Layer 6 of a small transformer language model trained on English Wikipedia (17 layers, counted from 0, width 64).
Take only the direct path to the model's output, skipping the later layers: a vector added to the residual stream pushes a token's score in proportion to its dot product with that token's output vector.

Output vectors of the tokens that the questions are about. A number n stands for n times 0.019.
"ople": 63 63 -25 -8 14 3 11 57 -7 -9 11 54 -16 52 71 -6 1 14 -8 -5 68 22 -70 -29 11 81 2 24 -42 42 -2 -19 43 62 42 -26 40 29 24 -5 20 10 -25 8 55 -21 17 67 -52 14 38 -38 -53 -7 65 -33 -36 45 -6 -38 42 -51 7 62
"han": -21 61 0 -43 -47 17 -10 -2 27 -4 18 -15 -19 -8 4 28 -35 38 -11 -9 48 39 -20 7 9 22 38 -4 -69 34 54 28 18 7 5 -15 11 29 4 53 34 2 -28 -36 32 13 36 -20 -7 -32 -7 -11 -6 36 55 -2 34 -24 19 -87 44 -31 28 16
"ie": -19 0 20 8 40 -6 -32 -47 38 3 30 -6 -31 -6 4 6 6 17 -5 -22 25 -10 20 -18 -48 2 19 -19 -29 -10 0 -60 13 -21 -11 -4 16 -3 -9 1 20 -30 4 -2 19 32 -5 -14 3 -2 0 -5 -11 43 59 11 -1 1 -40 5 16 -15 34 60
"ford": -35 56 35 -1 12 28 16 -2 43 -12 47 34 -27 10 24 42 -29 32 -14 -9 3 25 14 -15 -42 -4 36 3 -67 4 3 68 27 43 -24 0 7 30 36 14 -19 -4 14 -25 11 -13 22 25 -15 4 -18 -56 -35 38 65 -8 -28 56 13 -3 -13 -72 32 -9
"ities": -12 15 -14 -24 34 -46 -46 -30 47 -20 -67 14 -13 29 30 -49 35 44 -37 -29 -4 48 -45 -9 39 82 -14 19 -47 27 42 -12 15 12 -23 -24 39 40 11 -5 11 9 -25 19 15 -25 -4 25 -40 18 35 -21 -56 15 48 -20 -27 -11 -21 -22 -12 -83 -44 20
"erson": -10 13 -34 -38 3 -12 -4 1 74 -8 2 20 -29 12 75 32 -54 51 9 15 -1 -28 -4 -50 30 -17 36 31 -1 17 -11 -7 29 41 -1 -21 6 55 -1 4 -38 5 -24 -40 55 -34 -32 40 -20 -59 -55 -32 8 63 74 -3 21 -5 -28 -49 38 -48 11 35
"bum": 11 -26 -51 -36 18 8 -30 58 60 -51 -15 41 -47 -40 -42 31 -20 58 7 -43 38 44 7 -11 -3 -19 16 4 -27 66 41 2 55 8 23 -34 42 -17 -18 7 -68 -16 30 -2 55 -16 15 44 -54 29 27 -29 -43 13 64 -29 -8 43 -30 9 42 -72 16 -28
"her": 49 34 12 38 -27 9 -4 -9 70 12 42 54 -17 48 36 16 -15 24 27 -2 13 23 3 11 -22 1 28 4 7 -15 37 20 9 -19 -7 -52 -28 3 42 42 6 33 -18 -38 -25 16 16 2 -15 -56 39 -46 -28 29 63 -23 23 -3 19 -92 25 -19 -3 28
"otal": 23 10 40 -30 9 50 46 4 8 -32 -50 49 -54 66 2 16 -32 61 -6 -49 27 19 10 18 -15 3 32 18 -55 65 -9 7 3 19 54 -13 8 42 -4 -17 -21 9 -23 -35 52 28 19 24 8 14 -28 -1 -70 54 62 25 -32 -27 5 -18 83 -43 -20 68
"u": 3 -23 29 3 11 -6 2 32 2 4 31 -14 -12 -11 6 -14 -17 -20 20 -33 13 -28 -21 9 35 3 1 5 8 -16 27 -34 -6 13 16 -29 29 10 23 -38 24 -15 10 -6 -9 -7 25 -2 30 -25 -15 7 -14 13 44 -1 -2 1 -13 2 22 21 -12 27
" King": 14 37 -19 -17 1 17 13 -12 30 -19 7 47 -20 25 5 21 2 -15 -28 41 56 24 -28 -15 -10 11 41 -15 -21 -5 -10 14 34 -13 24 -11 37 17 -5 10 -24 19 -25 -9 14 -17 -23 -1 -9 -19 -17 -20 -19 34 5 9 5 7 10 -7 6 -4 38 34
" \"": -9 7 -61 -12 2 -1 -9 -13 31 -13 -17 24 6 -3 19 12 -12 0 -19 -32 24 -11 -15 5 7 15 60 2 28 4 26 -13 65 30 5 2 15 11 -5 -25 -37 16 -9 11 10 -6 21 -10 -3 -16 -2 -35 -52 15 -18 0 0 -6 31 -2 2 26 21 -6
"ium": -30 26 -11 45 20 10 11 0 21 -6 -26 2 19 -4 15 -4 -29 -1 14 -32 35 -18 4 -4 -29 62 10 -27 -1 28 21 -32 -14 24 45 -10 22 43 -9 -11 -56 -2 -17 -18 4 28 -48 -25 3 20 41 -46 -43 25 64 -88 -22 10 -16 29 4 -12 39 28
" An": -12 38 -37 -2 -18 9 12 8 19 -11 -14 28 -28 -2 21 36 -11 -11 -10 3 32 -10 -24 -7 -30 1 26 -21 4 -5 17 -4 29 -14 6 -11 10 -5 -9 22 -30 8 -10 3 9 -25 -4 10 -6 -1 8 -1 -33 32 -3 8 -13 0 6 -19 31 -20 8 12
"ara": 6 32 -35 -25 -8 -26 -11 33 -23 0 -25 33 -23 31 34 25 -25 11 -36 -4 47 -23 -14 -14 -21 9 32 10 -21 13 3 -46 13 41 -1 0 35 11 18 8 -33 -12 0 -18 3 17 28 0 22 -24 -7 -13 -14 32 58 -4 -11 9 -35 -63 75 -12 -1 31
"iel": 6 1 -31 -49 7 40 -23 -9 25 -6 26 1 10 44 61 24 4 6 -52 16 43 27 12 0 15 24 42 14 30 27 -9 -2 7 45 -10 12 43 3 53 21 -12 1 -22 14 42 -25 15 -18 2 -12 27 7 -45 38 62 8 -8 49 -52 -12 5 -15 27 40
" District": 18 28 -9 -7 -32 3 18 -1 -10 -22 -46 31 -58 39 31 -11 -11 -8 -30 -21 60 6 -36 -11 7 9 -2 9 -45 -12 53 2 62 -31 9 -13 21 21 40 49 -38 -16 -2 5 16 -33 7 -1 8 -12 7 -31 -30 -8 4 7 -20 -2 -33 -30 -14 -11 29 10
"led": 5 20 -14 -27 1 -4 -37 36 1 -8 30 -8 -51 42 -43 21 -14 74 -21 -28 -6 30 12 13 -45 47 40 27 4 -42 36 -16 -36 32 -35 -43 -7 24 31 21 -31 -2 -31 19 63 18 -13 -21 -17 -59 -11 -45 -38 25 83 23 2 -9 -1 -19 -28 24 63 -6
" Me": 20 4 -11 -21 3 14 -4 6 39 -10 8 7 -56 10 6 44 15 -1 -18 -5 29 5 -25 -13 -24 1 11 -2 -11 -16 16 -16 40 8 9 -11 -1 10 -31 15 -20 17 7 13 2 -12 -8 -17 -13 -18 -16 -4 -52 0 13 10 1 3 -8 -26 6 -37 -9 26
"age": 18 29 -8 -7 -22 -18 -35 47 -8 -5 3 57 -35 31 14 29 16 36 -61 44 -10 -9 42 -27 21 -7 13 -7 -2 9 27 -27 20 26 -2 -11 1 46 -16 -56 -5 -10 -53 -3 45 -16 6 -10 -15 -11 4 -20 -25 -12 48 4 -6 -15 16 -26 5 -8 58 53
"ather": 3 38 -46 -19 36 -18 32 -7 -9 -15 26 21 -15 41 0 -16 21 88 -15 -31 -15 53 -49 10 -27 94 65 21 16 -28 38 8 45 -14 37 -41 -9 -44 53 23 -2 -17 -30 -6 23 -22 71 26 -10 -32 -14 34 -12 7 65 -39 24 57 -36 -75 4 -67 1 39

Output weights of attention head 1. The head adds the sum of these rows, row i times number i of z. A number n stands for n times 0.0058.
o0: 19 -12 -9 -9 10 -10 -41 8 -17 17 -14 2 -33 -28 -9 -29 -23 16 -17 36 18 26 8 11 8 -10 -27 -50 -10 38 15 -22 -9 2 -1 28 -14 24 7 51 47 -3 43 -8 -15 -10 -1 -28 26 -36 -35 39 -25 -2 18 2 -21 12 40 9 11 -8 -17 13
o1: -32 9 33 34 -25 47 8 -16 -18 -11 -16 -38 -33 -3 -20 27 -7 11 2 31 27 33 48 5 7 -17 23 -11 -40 1 -14 26 40 61 -11 19 -53 1 -56 0 -21 -16 7 -18 -26 -71 -53 -9 5 -15 -7 6 17 0 30 27 -6 16 5 28 -24 -18 23 -5
o2: -17 8 -7 -6 -17 13 -23 -14 -36 28 -16 -4 2 -20 30 38 8 -44 3 -10 -23 -71 14 -23 -12 -7 -14 -6 5 2 3 20 -5 -31 33 39 28 -20 10 1 14 22 1 -9 2 2 0 -5 -23 34 9 -19 -14 -10 -52 18 4 -1 -37 -2 22 -56 -37 -38
o3: -15 -23 43 -8 -3 -21 45 -53 -1 -88 37 -1 5 -11 16 -12 11 35 41 -25 -12 24 -15 42 -5 42 32 24 -33 9 3 7 10 4 10 21 58 -8 -32 15 -2 -33 25 -34 19 -26 48 25 -42 7 1 0 -26 -7 14 8 -38 30 -41 5 1 0 -21 -8
o4: -22 25 13 20 -8 4 -34 -29 20 30 8 1 1 -7 10 7 34 17 -3 -10 -16 -33 -21 -17 31 17 -23 -44 -10 -8 -32 20 33 -9 20 -13 2 -6 -52 -20 2 19 -40 17 -1 -8 -29 16 -19 -26 -20 -43 32 2 20 -68 -38 -24 71 5 -2 31 -8 -14
o5: 39 -39 -13 32 16 45 -1 19 -15 -8 -25 28 -8 4 -17 -20 0 4 -8 -4 14 8 -37 -4 -50 11 12 -44 19 -6 -29 26 -35 -34 74 8 -3 41 -27 -34 -7 45 7 22 6 16 16 -7 30 -29 32 -14 -13 18 7 -49 19 10 17 33 -48 -24 29 -8
o6: -3 -6 -4 23 -5 30 -13 -1 -3 -6 27 11 2 83 -7 2 32 -20 -27 -15 -37 -11 -52 3 4 -32 28 -14 25 -38 19 -23 -48 31 33 -21 -22 -20 -15 37 -4 33 4 -2 -12 8 14 -17 8 -70 0 -35 -32 -6 22 33 -18 54 50 -5 -35 -2 -6 -16
o7: -12 32 3 17 2 -15 -51 39 -1 6 62 5 31 -18 -3 -26 -10 23 5 21 41 45 -12 13 -48 11 12 9 4 7 -34 8 21 23 30 -22 -28 -30 -34 19 -5 -18 -38 -11 48 -1 -60 -27 6 30 -8 -66 -24 -11 59 -27 -17 -20 -1 28 -39 6 21 -22
o8: 8 -31 -23 10 15 -13 28 44 -23 53 -48 -7 -30 17 -3 24 53 17 32 0 -4 -2 -7 39 31 6 4 -57 12 15 33 -33 -36 8 26 -20 4 16 -18 -5 22 -41 15 59 13 10 -20 -16 -65 43 8 -20 -36 0 -19 -62 -31 -34 43 18 -17 12 10 4
o9: 31 5 22 -8 10 -15 -9 -29 10 45 38 6 9 -7 15 10 -35 3 2 15 51 -32 -54 -1 5 -3 -15 54 28 2 34 -9 17 7 -10 -15 1 -19 0 29 -13 -23 49 -44 13 -2 18 -29 -44 -6 -35 4 33 8 -25 11 -6 -31 -27 33 -53 -26 3 9
o10: -24 42 20 43 -20 6 -32 15 16 -8 22 15 19 4 -16 12 -56 23 7 12 -2 19 -13 24 22 -26 -20 -21 18 55 33 46 20 12 4 -7 18 -15 17 -36 -36 -1 -3 17 20 -46 4 42 11 19 4 25 22 -24 5 -22 19 8 -22 1 94 -26 -7 -16
o11: -32 -43 -34 24 -13 -7 -24 28 7 12 -16 28 -11 35 9 -10 -1 -19 -30 8 24 27 -26 -25 15 1 -28 -8 -16 3 40 15 -11 13 -28 21 -39 -9 23 -24 4 -29 22 7 38 -9 -18 18 -41 -12 -21 48 53 5 -12 -31 -12 13 2 -16 -33 -2 -1 -10
o12: 15 -14 29 -9 49 29 31 24 -3 10 0 -7 10 44 5 9 2 25 18 11 18 13 24 -43 -1 62 19 -9 37 -37 -4 64 -61 52 35 11 -18 -48 28 -8 29 15 -60 23 -13 13 11 2 -48 -16 5 -23 -12 18 -10 -16 12 -33 -3 40 -41 15 -43 -31
o13: -2 25 -27 24 -10 25 11 2 21 6 44 -18 -14 -13 49 16 14 15 -63 -11 32 27 -55 28 21 1 -6 -14 26 -18 41 13 -9 35 -23 -5 34 -8 31 -52 -26 24 -22 -66 43 -37 30 -1 -13 8 9 -11 2 -10 53 32 -30 23 33 -17 45 -6 16 9
o14: -29 -10 -31 -10 -8 -23 23 -8 -61 -72 -34 11 14 -6 -4 -24 53 4 -38 -58 -23 -14 -15 -20 28 -8 -70 -9 5 15 28 21 -60 10 1 -2 59 20 27 -44 -1 23 -9 -6 41 -6 -12 33 -9 -22 30 -16 39 -16 -30 -29 2 14 -20 -38 14 12 -25 -14
o15: 25 13 46 25 -54 13 17 34 27 12 22 -20 -14 15 -15 -32 -22 40 13 -3 14 -11 3 48 14 18 -12 -18 -21 10 7 31 -5 8 -20 5 21 5 7 23 21 3 -32 16 -16 -1 -24 -16 33 15 23 3 17 32 -7 2 -28 0 40 0 3 -1 -4 -30
o16: -20 11 -48 -12 9 14 10 1 -39 58 -52 -10 18 38 -64 23 -3 -35 -8 -8 4 4 -4 -33 -12 27 -6 6 11 13 55 35 15 -7 33 8 -33 -14 7 -8 -26 25 15 -2 -51 46 -7 23 13 -27 -15 7 15 -1 -83 -27 -72 -3 38 8 52 -7 14 7
o17: -17 -7 -8 4 15 -63 -4 1 33 21 59 28 -19 26 -33 -9 17 58 -37 -9 -16 -14 31 -3 12 -33 2 -57 43 -15 -16 16 6 -21 -9 6 -53 28 5 -8 -13 24 24 2 25 -43 6 33 3 -9 -33 13 -4 -16 -55 -12 20 -17 -13 -5 24 -1 52 13
o18: 19 14 5 32 6 20 -8 0 38 -52 -27 1 40 31 24 4 -39 31 30 23 -86 20 12 -8 31 -8 23 57 20 -9 18 -4 -21 -20 -26 -26 15 1 10 40 61 -17 -54 -4 58 13 12 46 31 -5 -4 6 9 -83 51 -12 12 3 -1 11 -12 14 6 19
o19: -9 -52 0 -27 -1 -14 4 -29 40 -2 29 72 22 19 46 5 -1 -25 -1 30 0 -8 33 -22 -10 17 8 14 -32 -13 -11 -24 28 10 6 34 26 46 -3 25 13 -4 16 20 19 25 18 -29 21 53 -15 8 7 -18 10 36 -2 18 13 -6 41 -20 -24 -52
o20: 38 -39 -38 3 39 11 24 -5 -12 -14 -46 22 -38 -16 -49 -27 -9 31 -55 -22 -33 6 -40 -17 62 -25 7 -1 23 16 -3 -19 8 18 35 31 -15 -28 -20 37 -7 1 -54 17 22 9 -35 5 3 22 -22 -43 29 16 49 56 -11 -65 6 8 3 -16 14 -7
o21: -6 9 -40 -12 -4 18 -52 -3 20 4 12 -25 -3 35 -15 31 -23 -26 12 -9 26 45 -13 47 25 31 -34 26 73 4 14 -11 6 -60 -17 -40 -16 -20 0 -27 22 -8 -4 -16 5 4 58 13 -24 9 14 18 -25 29 17 22 9 -14 1 32 -4 -21 -26 19
o22: 1 1 -23 -5 30 -4 -2 28 -8 -25 -25 -29 -9 -14 21 -38 -2 19 28 -5 -32 31 -32 -1 -30 -41 49 19 -33 -19 13 3 -28 13 -2 -1 -32 -28 46 10 -16 28 -51 12 -3 11 9 14 -23 -27 12 29 -25 -10 19 7 -13 18 8 -14 12 18 4 1
o23: -1 -29 -12 37 -21 15 19 5 3 -45 43 19 19 -30 -3 -4 -1 6 58 -22 1 -35 9 20 -35 1 11 37 -18 -1 25 -4 -6 -40 -47 -8 -41 46 -33 -11 -28 -22 -30 20 -18 41 6 34 7 25 -26 -21 12 54 18 -28 16 5 -46 -15 -10 -16 15 -15
o24: -11 -1 -7 41 45 20 23 -25 11 31 4 -18 5 15 -35 -51 -11 9 27 -17 -22 30 10 -36 -11 -17 19 -30 -31 29 -29 -11 -4 -12 -16 2 62 -30 55 6 -3 8 -67 -15 4 -22 21 26 -47 20 -14 3 7 -11 30 -24 -3 -9 58 -50 -39 -38 -5 -17
o25: 9 27 -32 -18 2 0 54 -17 30 36 -28 -2 -31 -41 -22 40 -37 -38 -67 -4 -13 30 2 -3 8 44 27 -17 -36 8 28 -4 16 -3 -10 29 -33 -29 28 55 -12 18 19 -1 -14 -18 -14 -45 -6 7 -35 -48 -47 -3 -48 -17 10 -22 -28 6 -17 27 20 4
o26: 20 20 -68 -6 -37 -8 56 -22 -13 14 7 -1 -2 12 -21 -23 -2 -15 -25 51 -15 -17 -22 -16 -50 5 13 7 12 19 -39 56 18 -51 17 -4 3 -19 0 -19 -19 -12 15 64 3 4 35 -48 12 -22 -20 23 -54 -6 -39 18 3 -29 5 17 -36 32 -10 2
o27: -44 -32 -30 -14 0 -1 29 -45 24 35 7 2 6 -39 -21 -17 2 -26 23 7 2 -13 9 10 20 -23 30 35 -4 -25 -24 41 -37 32 14 34 -38 30 11 13 16 -26 1 -38 -32 -6 80 19 28 7 8 24 32 -42 -1 20 -10 7 20 36 -43 6 9 -7
o28: -14 3 -5 0 -31 38 -2 7 -37 -47 29 -40 3 -40 -33 26 -56 -22 -8 40 18 -27 -5 18 20 -13 -16 19 -10 -21 -8 -12 -25 3 30 -3 41 28 4 13 13 11 3 7 14 15 -4 5 22 23 2 41 33 7 23 -33 -36 -7 -14 25 1 31 34 33
o29: 25 2 26 -21 -65 -23 41 47 18 16 5 -2 -27 2 17 14 5 7 -31 37 14 26 7 16 -27 4 18 -20 76 -9 11 -40 -9 -14 -45 19 40 -41 -83 20 -27 18 -54 -40 36 -31 32 -17 -37 -16 -35 6 11 39 26 -65 -16 16 6 -10 36 -30 8 4
o30: 5 31 52 27 25 6 24 -2 -6 -18 -34 6 -34 -13 72 -14 2 14 45 -8 -9 -16 20 13 -2 -30 -33 -2 0 35 20 -31 -31 15 9 49 -10 -2 11 -39 -12 -21 7 29 -25 -3 32 18 -6 -3 -2 50 -28 13 15 51 -29 -59 -7 14 33 27 -7 25
o31: -10 13 -36 21 5 15 -2 -26 32 -62 -39 26 17 -42 -40 -5 -5 4 4 -21 6 22 -15 22 12 -19 40 48 37 -21 -11 28 6 22 7 -4 6 19 -25 -7 -12 33 -12 43 9 10 22 -44 22 -11 13 -7 -30 -15 20 -47 1 -9 19 22 12 -23 -9 1

Each question shows a token from some text and the vector z that the head gathered there. A number n stands for n times 0.022.

"aw": 21 -13 -13 16 -20 4 7 -13 6 4 -4 6 7 5 41 16 -17 -27 9 -29 14 -23 33 -9 36 -10 -24 -2 20 -27 29 1
Which of these tokens does it push up most? "ities"

" P": 23 -8 11 10 -23 -16 -10 -9 -11 6 20 8 -8 0 -14 -7 5 6 -13 23 -30 10 -6 -12 -17 17 -14 -16 -12 13 14 -11
Which of these tokens does it push up most? "ara"

"ous": -30 -48 8 47 -9 19 16 2 -32 -18 25 -22 8 16 33 28 4 -51 -7 3 -12 4 32 2 11 -16 10 -45 14 -12 -9 19
Which two tokens does it push up most, strongest first? "ople", "ather"

"A": 2 21 0 32 -32 -27 -56 20 -34 35 47 27 -36 24 -17 6 -29 -18 2 4 -61 -22 19 -10 8 19 -20 10 4 11 0 -26
Which two tokens does it push up most, strongest first? "ford", "han"

" (": 5 19 4 4 23 -1 -16 -2 -18 8 13 -12 -26 7 15 16 24 5 -50 10 18 -25 -51 -21 16 22 3 -41 -12 57 -24 -8
Which of these tokens does it push up most? " King"

"all": 30 -6 -12 -25 28 -21 3 -43 -6 10 21 20 -22 41 14 -11 16 34 13 -5 28 0 -13 -55 13 8 -40 -9 23 11 34 -13
Which three tokens does it push up most, strongest first? "age", "erson", "ara"

" most": 18 -32 -13 54 2 -33 -7 61 -11 3 34 5 12 16 14 25 -48 -2 -8 50 -19 -11 -18 9 -10 -34 -31 -17 7 -11 -9 -42
Which of these tokens does it push up most? "ople"

"ort": -2 -15 -2 28 -8 -25 0 -18 15 25 -7 17 6 5 23 -7 -53 -3 16 -5 4 -8 14 -8 29 -11 -31 -45 -32 8 3 -38
Which two tokens does it push up most, strongest first? "ities", "ople"

" un": 2 1 4 2 23 -10 -40 23 18 9 22 38 -21 13 31 5 -7 26 -36 2 -14 -25 -21 14 10 -13 14 -3 -6 -13 -1 -19
Which of these tokens does it push up most? "bum"

"e": 24 -2 -39 -13 52 -33 -49 18 40 5 -55 -30 -3 -22 -14 7 34 34 -23 -46 7 -36 -27 33 30 35 32 -4 18 18 6 -21
Pushed down most: "iel"

"en": 7 -13 -16 2 -18 11 13 24 40 29 8 6 2 -8 -22 23 -24 19 18 14 -16 17 -18 10 -2 20 -24 10 -14 2 -47 35
Which of these tokens does it push up most? "led"

"a": 38 23 -8 2 1 3 7 17 27 21 -20 26 -6 5 -35 6 -1 -18 16 6 6 3 -2 -22 2 35 8 1 -17 5 -10 -18
Pushed down most: "u"

" ": 5 31 7 -14 16 16 11 5 -4 -1 13 7 -13 -5 -31 -13 25 38 -37 -12 -35 -6 -12 11 -29 4 15 -20 5 19 -2 -8
Pushed down most: "ities"

"or": -23 3 15 4 11 13 -10 -14 -19 3 -14 11 2 -6 8 -13 41 -7 -6 2 -3 -20 18 36 1 26 7 -15 4 23 -9 18
Pushed down most: "u"

" |": 6 1 -16 9 -8 6 -7 -12 8 -15 -4 -8 -7 -33 -5 4 -15 -3 -12 27 15 -11 3 -2 -10 -31 0 4 0 -19 14 8
Which three tokens does it push up most, strongest first? "otal", "ie", "u"

"ad": 12 -17 6 -7 14 -23 14 -1 15 24 -1 -33 2 -8 -30 1 -25 69 0 33 31 -53 -17 -28 -7 24 11 -27 9 21 7 -32
Which two tokens does it push up most, strongest first? "age", "erson"

"omen": -10 6 -15 5 17 -25 -1 11 0 27 4 18 -7 2 -3 25 21 -32 1 -11 27 29 -6 -11 46 17 15 -29 -7 40 -23 -14
Pushed down most: "u"

"if": 7 -13 22 48 -33 -22 -12 1 -15 43 -8 -8 -17 -4 -26 -18 -4 32 -39 26 1 4 -28 2 -16 25 5 15 -24 6 16 -51
Which of these tokens does it push up most? "ie"

"ed": -38 -10 -43 33 2 16 41 44 3 -52 -8 -27 26 21 22 4 -20 10 15 -35 13 -33 34 13 7 12 -6 -29 -43 14 -18 17
Which of these tokens does it push up most? "led"

",": 11 7 7 26 -23 -24 -10 -13 -21 -3 -18 -4 -12 -6 -18 -15 -21 12 -25 22 -16 -6 -6 1 -38 6 -1 6 -4 6 17 -27
Pushed down most: "ium"

"h": -18 -18 -40 30 -2 2 -30 6 -27 -9 1 -25 20 -2 52 6 -38 6 -20 14 36 -37 -18 -24 39 10 -52 0 -31 -43 -29 25
Pushed down most: " An"

"as": 23 -10 2 4 -33 6 28 -1 4 0 -17 7 3 21 19 -12 -4 -44 -13 3 -5 10 21 -24 5 17 10 -11 -5 -41 4 20
Which of these tokens does it push up most? "ities"

"ch": -1 3 1 25 -4 36 -7 -10 4 -6 16 -18 27 5 8 23 1 11 -34 -31 9 10 3 1 44 -1 2 4 10 -6 21 -7
Pushed down most: "erson"

"al": 24 -2 30 10 -29 -8 2 -16 -19 7 7 2 1 17 -9 -8 -17 -7 4 -2 -24 21 4 -17 1 20 -21 -7 16 -6 -1 -14
Which two tokens does it push up most, strongest first? "iel", "han"

".": 1 24 8 -9 -18 13 12 -19 4 -12 8 0 19 -12 1 -13 24 -9 -5 -10 17 0 24 -13 -13 8 7 9 9 -6 3 41
Which two tokens does it push up most, strongest first? " \"", "otal"

" Par": 33 -12 33 -9 11 4 13 -78 30 33 -19 1 -36 9 -23 7 11 -28 -57 31 -21 0 -36 -49 7 31 22 -25 4 33 11 -19
Pushed down most: "led"

" l": -8 -16 -8 53 -12 0 -23 -25 -38 32 17 -10 61 -3 25 17 -21 6 15 4 -9 -39 4 14 17 31 -56 23 34 -54 -12 -20
Pushed down most: "age"

"n": -20 -1 -25 -32 22 26 0 -42 38 -17 -53 13 17 22 27 -3 20 6 -53 -2 36 -47 -7 2 44 30 25 0 -29 -2 25 -23
Which of these tokens does it push up most? " \""

"M": 7 -15 -9 -13 -20 -5 -1 5 -14 38 10 35 3 -19 11 -12 21 21 10 12 15 -6 22 -4 -3 0 -7 8 -14 -15 1 5
Which of these tokens does it push up most? "ather"

"ard": 19 -18 20 5 -28 -19 -11 -19 -23 12 -12 3 -6 1 -20 -27 -1 15 -10 41 -19 13 -14 -17 -32 20 -15 -4 -16 1 15 -17
Which of these tokens does it push up most? "ara"

"ior": 13 -37 14 -46 19 -8 13 8 7 0 -16 -5 -21 -6 -24 10 -46 20 57 -13 -22 22 -14 36 -10 25 -25 -62 -7 16 -45 4
Which of these tokens does it push up most? "her"

" Year": 3 6 -24 -4 -33 -52 -41 18 -22 -21 28 -15 -9 0 16 15 -23 6 34 -25 -4 -35 42 20 24 -6 -5 -36 5 38 -4 -36
Pushed down most: " \""

" s": -27 5 5 24 13 14 -15 -10 -9 9 -12 12 6 -3 11 -2 39 -3 -5 0 5 -27 21 33 15 17 -3 -4 6 27 -1 16
Which two tokens does it push up most, strongest first? "ium", "ather"

"in": 4 -8 -2 -15 -34 -24 -26 -31 -24 21 5 15 -24 3 -4 -30 32 5 -12 -8 11 27 -8 5 -7 30 -8 -17 -14 14 13 -31
Which of these tokens does it push up most? "ara"

" S": -6 33 -18 10 -4 -12 -19 -13 -31 21 -10 31 -27 -10 -13 -32 21 6 -19 -1 -26 2 1 24 5 15 -8 44 -10 26 -15 -12
Pushed down most: "ople"

"ian": 17 -18 3 19 -5 -23 -6 19 -18 12 28 2 -43 12 5 30 0 -8 0 -6 -33 -14 6 -3 24 2 19 -18 19 38 -5 -35
Which of these tokens does it push up most? "han"

"il": -4 -4 -15 18 44 13 -19 21 27 4 -5 16 11 -26 3 28 0 23 9 -20 2 -31 4 38 19 -8 16 7 7 -18 21 4
Pushed down most: "iel"

"c": 68 -2 -6 13 49 37 -21 22 30 15 8 34 -5 -5 19 26 -8 26 -65 -2 -2 -53 -52 -39 10 6 -51 8 -2 1 7 -57
Pushed down most: "ather"

".\n\n": 23 16 31 -14 27 -2 -4 -7 30 -9 24 11 -12 31 12 -8 72 -14 -40 2 18 21 -12 -28 12 -11 3 -18 -37 45 27 7
Which of these tokens does it push up most? " An"

"i": 24 15 -9 -12 -7 -14 -39 2 4 30 -3 33 -9 -19 -17 -10 -1 0 -36 13 -12 18 -36 -18 -28 38 5 -11 -6 -11 -16 -21
Pushed down most: "ather"